Layer 5 of a small transformer language model trained on English Wikipedia (8 layers, counted from 0, width 128).
A neuron's activation on a vector x is ReLU(gate . x + bias) times (in . x + bias), where the dot is the dot product.
The model reads these tokens: " key" " role" " in" " assist" "ing" " the" " ar" "med" " res" "istance" " to"

The vector x that enters this layer's MLP at each token. A number n stands for n times 0.03.
0 " key": 23 10 3 15 14 -24 -45 0 27 26 -21 -20 8 -15 -28 16 -34 -26 -1 22 -15 6 -2 17 -12 1 46 36 22 17 -11 5 10 -11 4 19 26 -28 -5 31 -16 31 10 4 12 0 -3 29 79 -16 -9 -62 4 10 -12 -16 -39 3 -33 -13 -2 3 3 26 -11 -70 -37 -47 -9 49 -19 -22 2 9 40 -26 25 -7 63 -21 -60 -9 -2 59 -31 11 16 19 35 42 19 -32 10 10 -4 -17 27 -1 -54 -15 16 8 11 -12 5 1 40 -2 -20 26 -88 -12 -16 -8 -30 -7 17 4 -5 0 -4 3 5 -4 13 6 -9 49
1 " role": -28 7 -40 22 12 -17 -7 -11 33 38 2 6 34 -8 -30 -7 -82 -48 14 15 -19 6 -17 3 6 48 22 36 16 -1 -31 -3 -1 -3 0 19 14 7 -9 1 27 15 -12 -8 19 14 -24 53 79 35 -20 -76 20 -9 -11 -14 -34 18 -6 9 16 -13 -9 5 -30 -32 -14 -26 -22 26 -5 14 46 -2 52 -20 2 18 71 -23 -57 3 -22 2 -54 -10 42 -5 46 42 28 -20 -4 -19 19 19 11 7 -23 -15 -9 -12 -1 9 -11 -1 5 -8 -21 41 -65 -46 14 -12 -20 1 6 -6 -35 26 4 32 2 -3 -19 39 -31 11
2 " in": 28 -3 5 15 22 -12 -39 12 25 21 -22 -29 -2 -27 -48 10 -8 -32 -5 39 -10 11 -1 19 0 3 33 36 19 16 2 8 4 -15 12 7 21 -27 -1 27 -17 36 9 -2 7 6 -13 19 92 -2 9 -67 16 3 -10 -18 -44 10 -43 -12 -7 8 -10 33 -13 -57 -32 -44 2 43 4 -13 4 -5 20 -30 17 -9 75 -17 -25 -4 0 55 -35 17 23 9 46 39 19 -20 23 0 -8 4 26 -5 -40 -16 2 28 11 -23 12 -1 19 -3 -23 17 -93 -25 -15 -8 -25 -7 -4 -3 -15 -12 -4 -18 3 9 0 -1 7 29
3 " assist": -32 -11 -26 -6 0 -14 -66 -55 7 0 -58 7 -9 9 -32 -33 -32 -42 -21 20 23 -27 22 -16 39 -7 4 37 -5 26 -22 31 16 -16 36 16 14 -7 7 -28 0 8 27 9 14 20 13 31 73 88 2 2 29 4 -4 -25 21 45 -25 26 11 7 -8 14 10 33 -22 -28 -5 26 -13 24 50 -23 39 -36 -52 21 40 -10 -22 -11 -28 18 -68 -2 43 -36 -7 -24 -3 -41 -19 5 44 4 -12 -8 6 -11 -29 27 -20 54 -20 -2 11 55 -46 -14 -25 -27 28 -11 12 -17 -13 -13 -56 -19 9 52 1 -24 -4 8 -7 60
4 "ing": -8 20 18 -11 14 -21 -85 -18 -9 14 7 -46 4 2 -14 -8 11 -35 -9 -18 -14 -4 -35 -16 59 20 -63 26 12 -39 10 39 15 -3 -15 31 21 36 19 15 -12 -22 5 40 -2 -18 -35 -2 83 54 -37 -24 -13 -19 13 2 -10 14 15 3 -13 21 -23 18 -40 18 -1 1 7 -3 4 23 41 2 -1 -3 -26 55 34 -12 -52 17 -45 33 -75 8 32 -10 -41 26 -7 -45 31 -29 54 22 -32 9 44 24 -10 23 51 29 27 -3 -1 6 -36 -22 -41 -10 -4 -28 7 -32 -19 -12 -16 2 25 50 -13 45 -11 4 -13 7
5 " the": 34 8 0 11 30 -18 -41 15 25 21 -26 -16 -2 -22 -31 22 -13 -17 -5 32 -16 3 6 20 -11 -12 35 38 18 13 -9 7 -8 -17 2 11 16 -33 -9 27 -22 28 -1 9 16 -3 -1 13 91 -17 -6 -52 -11 12 -14 -8 -33 -1 -54 -10 -11 12 7 52 -15 -64 -41 -48 3 43 -20 -20 1 7 27 -19 29 -2 73 -21 -54 -8 -1 62 -38 11 12 15 49 37 20 -39 8 5 -3 -18 28 2 -43 -13 8 12 4 -21 19 4 26 8 -22 9 -84 3 -11 -12 -20 -7 0 1 -4 -8 -2 -2 2 4 12 5 10 48
6 " ar": 46 -11 -32 59 11 -37 -7 -23 12 0 -77 -21 64 -16 -29 -16 -37 -27 9 39 -16 -34 -18 59 15 1 3 23 7 83 34 13 -36 -49 16 -9 -19 -45 59 25 14 30 15 15 23 -33 28 -7 16 31 5 -55 -4 19 24 -28 -14 34 -2 -12 69 11 -29 -10 4 -23 -21 0 9 26 -27 -5 32 13 17 -4 -6 -14 19 -25 -59 -24 -19 -11 -50 4 -2 -50 36 -11 -2 -38 -11 17 37 3 -9 20 -42 3 11 22 74 15 27 0 -10 20 17 -47 -28 -9 -10 -62 18 19 -6 10 -4 -2 7 19 -8 -13 26 -10 -46 28
7 "med": -7 -48 38 12 1 -32 -6 -19 19 56 -32 -30 -44 45 18 46 -16 -37 -18 12 2 -28 6 -3 35 7 28 26 22 -6 9 -5 -31 -26 42 -27 13 0 50 5 3 4 -10 44 40 -56 -13 -12 61 29 -24 -18 -7 21 3 -35 37 8 -10 8 -14 17 -36 -38 21 5 -38 18 37 19 -30 -7 38 28 -20 -3 -6 2 19 -31 -35 25 -7 1 -56 -59 -10 -28 -18 35 -19 -59 62 -12 43 -14 -50 -27 10 16 27 13 78 0 55 2 1 13 -6 -12 -9 -54 -10 -49 17 -17 -22 -8 -22 34 0 44 11 47 -41 6 0 -25
8 " res": 29 -10 13 28 -1 -40 -54 -6 29 13 -50 0 43 14 -39 -42 12 -20 8 39 -17 -40 -23 21 29 17 51 35 7 26 4 -29 -14 -44 14 -14 12 -16 -11 33 -6 6 24 63 24 -45 -3 15 37 -9 6 -17 21 4 16 11 -80 11 -9 -7 43 8 -22 30 -29 0 21 -82 -5 40 -16 24 39 40 38 -11 -45 5 -24 -8 -46 -16 13 -2 -47 11 3 -45 65 -46 -10 -40 26 -3 8 -21 21 12 24 -23 -18 45 30 4 -16 32 -14 18 -25 32 -15 -17 10 -41 27 8 -44 14 14 17 -8 48 25 -9 28 -39 -68 -40
9 "istance": -26 26 22 26 8 -9 -35 -13 22 14 -27 -15 -1 0 -34 -2 -52 -38 -6 -5 0 -23 6 8 42 24 22 -5 9 -56 -1 16 -38 -29 -27 -9 23 -9 -5 -6 23 -26 -49 41 19 15 -15 17 68 26 5 -28 -5 4 26 1 4 27 -36 33 50 59 3 13 -18 -18 2 -53 26 -33 -37 -5 35 -2 -6 6 -40 48 19 -31 -9 35 6 19 -50 -18 -26 -35 -9 27 7 -11 31 -8 29 -19 -45 -19 -18 -10 -34 37 92 11 7 -27 9 14 -3 30 -25 -38 -11 -56 33 -22 -46 2 45 35 30 66 13 37 -32 27 6 -23
10 " to": -9 16 7 21 16 -13 -69 13 -12 -5 -12 -27 -43 -42 -33 -10 44 2 -1 19 -14 -1 -23 -19 4 6 17 5 -13 7 -26 17 1 9 18 -21 11 -40 12 5 -20 26 13 23 14 0 13 46 57 30 22 -49 2 -4 47 -1 -32 19 -13 54 -6 51 -11 13 -25 16 -37 -29 -33 12 -4 -3 18 6 4 -43 -9 12 75 -27 45 23 -24 10 -30 22 17 -21 11 22 -9 -44 23 2 2 41 -13 -17 -22 -10 15 62 29 40 42 16 -35 -22 -23 2 -82 -7 38 -71 -13 -36 -36 -3 8 19 -5 13 0 30 27 -31 1 -16

Each question shows the input weights of one neuron of the MLP. A number n stands for n times 0.006.

n9 gate (bias -0.241): 14 -2 -12 -34 1 -12 -6 -5 -10 -46 -1 -16 18 -11 -45 20 11 -6 19 1 -1 14 8 -25 -12 9 9 -38 28 -30 -4 -46 -3 2 21 45 -6 -13 2 -4 -25 -5 -4 -7 -1 -6 0 0 50 -45 5 59 15 -18 -9 -16 -1 -6 10 11 -5 -17 -11 -31 -27 23 -6 -17 32 1 -5 11 -15 5 -7 -36 -4 13 -4 -1 9 10 27 13 -1 -9 13 -9 -4 -24 -5 -28 -23 -10 8 1 -22 -9 -12 8 30 10 -11 -30 43 40 8 34 -46 42 -21 -3 30 37 2 -28 26 34 7 -12 10 -7 -12 -36 23 14 7 -11
n9 in (bias -0.035): 3 87 8 -40 -20 1 15 -14 35 -9 13 -16 -34 10 19 -6 24 -35 16 -12 18 -59 33 -25 3 12 -13 8 35 40 21 -10 29 -4 -21 11 -16 30 -8 -19 54 -21 -3 22 26 -4 -13 -3 25 3 32 -24 -17 9 -10 35 4 -43 30 12 -3 -21 -14 18 -41 -4 11 -29 -12 14 -39 34 -9 -12 5 -32 23 4 6 9 4 -16 16 -6 6 6 -12 -15 0 -29 -7 -41 -22 24 -43 22 -1 1 5 22 8 43 -28 4 11 13 -13 23 -33 49 9 -29 6 10 15 -15 -38 -10 -3 35 29 -34 -1 12 13 17 23 3
On which token does it fire most? 8 " res"

n46 gate (bias -0.270): 10 4 -11 -13 -4 0 -21 -3 18 -10 41 -15 7 16 -18 -4 41 -36 10 13 -30 2 -26 -10 -38 -10 -33 1 -13 -5 -1 15 -11 11 21 18 -11 14 24 -2 30 38 -17 -45 53 13 29 -16 -4 15 17 -14 4 -23 -2 -17 -6 -40 -4 -14 -9 1 -9 21 0 22 6 1 18 1 9 7 3 5 22 -15 3 -27 -5 10 17 -21 -44 6 -7 33 2 26 -9 -21 -24 14 8 11 -29 13 10 23 11 -17 43 17 48 -13 -18 9 17 -38 2 17 2 4 -26 -5 -24 0 -3 48 -55 11 -36 -5 -12 -12 9 -1 22 2
n46 in (bias 0.007): 15 51 26 -35 -2 20 -3 -1 -11 -22 4 16 9 -36 -15 18 -18 -5 32 62 -4 -9 -12 -11 -37 -25 27 -33 19 -19 -9 -40 -5 5 4 -30 37 34 -12 13 -3 13 -2 8 42 9 -9 -10 -6 -3 -43 3 -11 1 -37 1 3 41 27 -3 18 -34 16 -20 -1 18 8 5 16 29 -2 37 14 -30 -5 9 -1 -16 28 -10 3 -32 -27 35 35 28 4 -9 39 28 23 3 -36 13 34 -16 8 -25 22 -17 23 -1 13 -40 -11 11 17 -14 -7 4 19 -8 -47 36 -11 28 20 -1 5 -42 13 26 -34 -10 -11 4 6 21
Its two highest activations, in order, are on tokens 2 " in", 0 " key"

n134 gate (bias -0.265): 12 15 -11 -16 0 28 -32 -3 32 -16 0 -10 -35 -24 -14 -4 -29 -23 -38 45 -25 29 -8 -32 -1 31 -4 5 -17 -9 26 -7 -2 24 15 -4 26 -13 14 21 0 -27 -12 -10 -24 31 -1 7 -43 -5 10 -6 6 -34 35 -2 -23 4 1 1 -19 19 4 21 -18 14 4 63 8 -10 7 18 -18 7 24 31 -28 5 20 -19 24 -31 -19 -7 -2 -7 29 9 -21 -16 31 12 8 -27 11 41 -30 -30 -11 29 36 33 12 -21 -1 -18 0 -32 -4 -4 3 -14 -23 -36 -4 24 9 6 33 14 5 16 -10 8 -10 -14 18 3
n134 in (bias 0.050): 31 30 -5 -10 -13 20 25 28 52 -9 40 1 -21 -27 -5 -3 -3 -42 -24 8 27 26 35 6 -28 -13 7 -46 20 -13 -8 -16 15 27 -16 -37 -28 -26 -14 -17 -1 11 31 35 -42 20 -23 23 18 -18 -5 7 -35 8 32 -4 -19 -5 -11 14 1 27 2 8 -29 -8 -14 -20 -11 15 14 -42 -1 7 -32 6 27 -8 1 -6 2 9 28 36 15 -13 9 -3 3 -9 4 -50 -39 20 -10 -48 17 13 -26 -15 -9 -25 48 9 11 22 7 1 47 21 22 18 5 -16 11 5 2 -8 1 -26 34 -22 1 -29 -38 30 -13 3
On which token does it fire most? 9 "istance"

n24 gate (bias -0.213): -32 50 40 -45 -21 5 -22 -18 8 8 -11 -11 -16 13 8 -4 19 10 -5 2 8 -20 39 -4 -5 7 16 10 -14 39 3 7 -33 -50 34 -8 6 -30 13 -36 -11 -6 34 -19 -8 -16 15 -18 15 5 24 16 29 8 27 -37 -14 -19 18 32 -25 -24 31 -9 17 23 -16 -28 -3 -24 -3 -1 10 -25 -9 -1 45 21 32 23 -40 5 -29 -1 14 -13 6 22 -8 11 37 26 -24 -17 -21 -19 -17 11 22 29 -24 -2 -4 8 -1 -32 -13 8 -24 19 -8 12 29 15 -30 -29 7 1 20 18 -21 -32 -2 -10 20 -15 -6 1
n24 in (bias -0.022): 30 0 -37 -40 -18 6 21 26 -21 25 13 27 10 5 19 -41 -9 -14 -34 23 -34 5 -8 -31 3 4 20 8 18 -9 -19 -14 22 -39 1 -26 1 10 33 12 -16 -16 4 -4 6 -45 34 -19 1 3 9 14 3 3 -1 38 -7 -8 -13 14 33 -4 -48 -2 -43 36 20 -29 31 -17 23 -7 -28 14 0 30 -1 -31 20 8 -3 -21 -1 -4 24 -7 -12 -9 -1 -20 -30 -35 -62 -11 5 12 1 35 -10 -28 -4 -42 -18 38 -15 29 2 -25 7 -1 -26 -20 46 16 3 -7 7 -21 -13 -3 7 17 23 -19 14 21 16 -31
On which token does it fire most? 3 " assist"

n122 gate (bias -0.290): -1 -15 26 -1 -27 34 -68 4 8 -13 17 15 -33 -6 12 30 -3 -15 29 1 7 35 -6 -18 -13 31 6 -19 14 1 -17 -2 5 -13 18 -17 10 -13 9 20 -24 -26 27 -19 -20 -1 23 36 8 12 8 -14 13 37 -6 26 -1 17 -26 4 20 -21 -20 7 26 34 -6 -1 -9 -28 6 21 -11 -25 -6 -23 -30 19 46 22 13 -9 -41 7 -40 -5 25 -21 -12 -38 -26 22 4 -8 34 28 11 -12 -31 -27 -34 5 -29 31 25 8 34 -27 -30 8 -3 -14 -41 34 -35 -29 4 6 27 -13 7 -5 -12 21 -9 -9 5 1
n122 in (bias 0.040): 5 26 28 -19 13 12 -27 -21 -3 -8 11 -8 11 -22 27 9 27 -3 18 -44 -31 16 -34 -6 -49 6 -32 8 -18 -31 27 -34 -64 5 12 7 5 -7 1 -2 5 1 12 -4 -13 23 -54 23 -16 33 19 -22 21 16 9 -26 2 3 -11 38 -14 30 20 32 -5 -46 19 38 -43 -19 12 -32 -25 -48 -15 -38 -21 45 7 0 16 15 0 8 -28 3 29 22 -12 39 45 21 7 48 -12 24 -6 -6 -31 22 -2 11 -18 11 37 -3 27 0 -12 38 -9 -13 23 19 7 30 19 -30 0 -23 15 -10 -25 25 -21 10 -15 -3
On which three tokens does it fire most, strongest first? 10 " to", 4 "ing", 2 " in"

n108 gate (bias -0.042): -18 -8 5 -28 12 -11 -22 -7 4 2 3 -24 9 -16 -14 18 45 -7 19 -12 -16 -4 15 -19 44 -3 -37 -4 -24 -9 4 18 -21 -15 -8 -2 -7 7 -13 18 5 28 26 -7 -8 26 -18 35 -18 -9 -7 -20 -11 15 -23 21 -19 -7 -1 14 -22 18 -31 5 -4 -7 -3 -2 27 19 8 22 -3 20 26 9 -9 19 -15 -28 -4 -12 12 8 -9 -30 -9 24 18 20 34 6 -40 -12 1 0 -23 -16 -17 -6 3 2 -13 13 -27 6 -10 17 9 -9 -26 8 -3 29 -9 16 5 -6 -23 23 7 -10 35 -3 12 4 -10 -11
n108 in (bias -0.013): -8 6 -9 39 42 1 -3 -6 -12 -21 -13 8 -22 7 10 -14 -35 -26 1 19 15 23 13 13 38 28 1 1 6 23 -2 5 21 -9 4 -11 -7 -10 -22 29 9 -26 -40 23 -14 33 14 -5 -13 12 28 -3 8 -43 -27 5 -11 3 12 16 14 -4 17 7 5 -9 37 27 -22 -8 13 11 17 42 9 -26 -22 -20 8 -8 7 -1 14 15 5 -11 27 10 14 -7 -5 -24 -2 -1 6 22 -4 1 8 21 1 -17 -39 6 20 3 -16 28 3 12 0 34 30 -2 -12 0 13 -17 -16 -22 25 -6 -16 1 2 9 36 -2
Its two highest activations, in order, are on tokens 1 " role", 3 " assist"

n190 gate (bias -0.360): -15 1 -3 9 -35 20 8 -17 14 -28 -12 31 51 11 41 9 -50 38 10 44 -25 42 -4 -4 1 5 -10 -1 -3 -27 26 -8 18 11 9 26 30 -7 -4 51 14 -9 35 6 22 -5 15 -13 13 -30 -27 -8 -8 1 -13 8 -25 -3 20 4 26 -18 14 -21 -36 23 19 -5 15 -24 10 -10 -9 -8 -10 41 24 -11 1 22 9 3 -14 1 -13 24 4 -2 17 3 1 -28 10 -14 -18 45 -12 -10 -10 0 -36 22 -34 -59 1 -11 21 9 -53 -1 -14 22 -1 14 -18 29 34 -29 36 -19 -2 -22 -23 -4 -25 -16 -5 -9
n190 in (bias 0.027): 20 8 5 28 28 -38 -42 21 18 40 -4 -16 25 -18 22 -3 5 -9 27 -4 -7 -23 13 4 48 42 -16 -7 20 -13 15 41 -23 -1 5 0 3 -15 -29 -7 37 -33 -24 -10 10 29 -41 28 -26 -7 -38 -5 24 -6 12 2 7 26 16 -5 -18 56 -11 -7 -7 1 9 6 -13 -53 -1 -34 16 -4 -16 -3 34 -31 27 -15 38 30 -40 4 56 -15 37 -7 21 4 -32 62 -38 48 -26 25 -16 -11 7 -17 9 -23 26 -28 0 -26 -11 -34 -2 -8 -5 4 23 -41 26 -47 -4 -27 13 26 -35 -25 7 -54 -33 26 -41 24
On which token does it fire most, and how strongly? 1 " role", at about 0.24

n191 gate (bias -0.245): -27 -38 10 -2 -27 17 -58 -19 21 -13 41 -10 -14 7 22 -1 36 -47 -3 31 14 20 19 -14 10 -2 -53 -19 6 1 -20 25 -7 1 30 6 -34 -6 11 9 14 16 41 -35 -10 8 -21 7 21 -24 13 -16 24 -22 -34 -5 -31 -12 21 18 -37 -13 -34 -22 -57 26 -1 -6 9 34 -27 -3 11 19 16 -16 -24 -14 -1 24 14 11 -15 -11 27 14 -7 -14 -18 -35 -20 24 7 6 -1 5 9 35 -1 32 21 19 18 11 -21 -18 9 31 29 25 11 7 -7 6 -21 29 20 -8 -9 -24 -26 -7 15 41 -11 19 1 11
n191 in (bias 0.018): -6 50 -16 -53 -3 38 -18 19 50 -36 4 -55 40 -33 5 -4 2 -1 -4 24 -9 -31 -6 -19 6 20 4 18 -22 7 7 -1 12 26 -12 -15 16 10 -37 16 -13 -5 -1 8 -14 -25 -59 -19 29 -3 58 24 40 -15 9 11 -1 -9 -12 18 4 14 -18 -3 7 4 -36 20 -14 3 0 3 28 -17 14 1 41 -18 29 -3 30 5 13 48 -6 -12 -4 -7 -2 22 -58 -4 -32 -61 -47 -10 -19 21 -36 1 -5 52 22 29 22 45 5 -28 17 10 36 -21 9 39 -18 12 -18 -13 22 -5 8 -45 -30 -27 -6 24 0 -3
Its two highest activations, in order, are on tokens 4 "ing", 10 " to"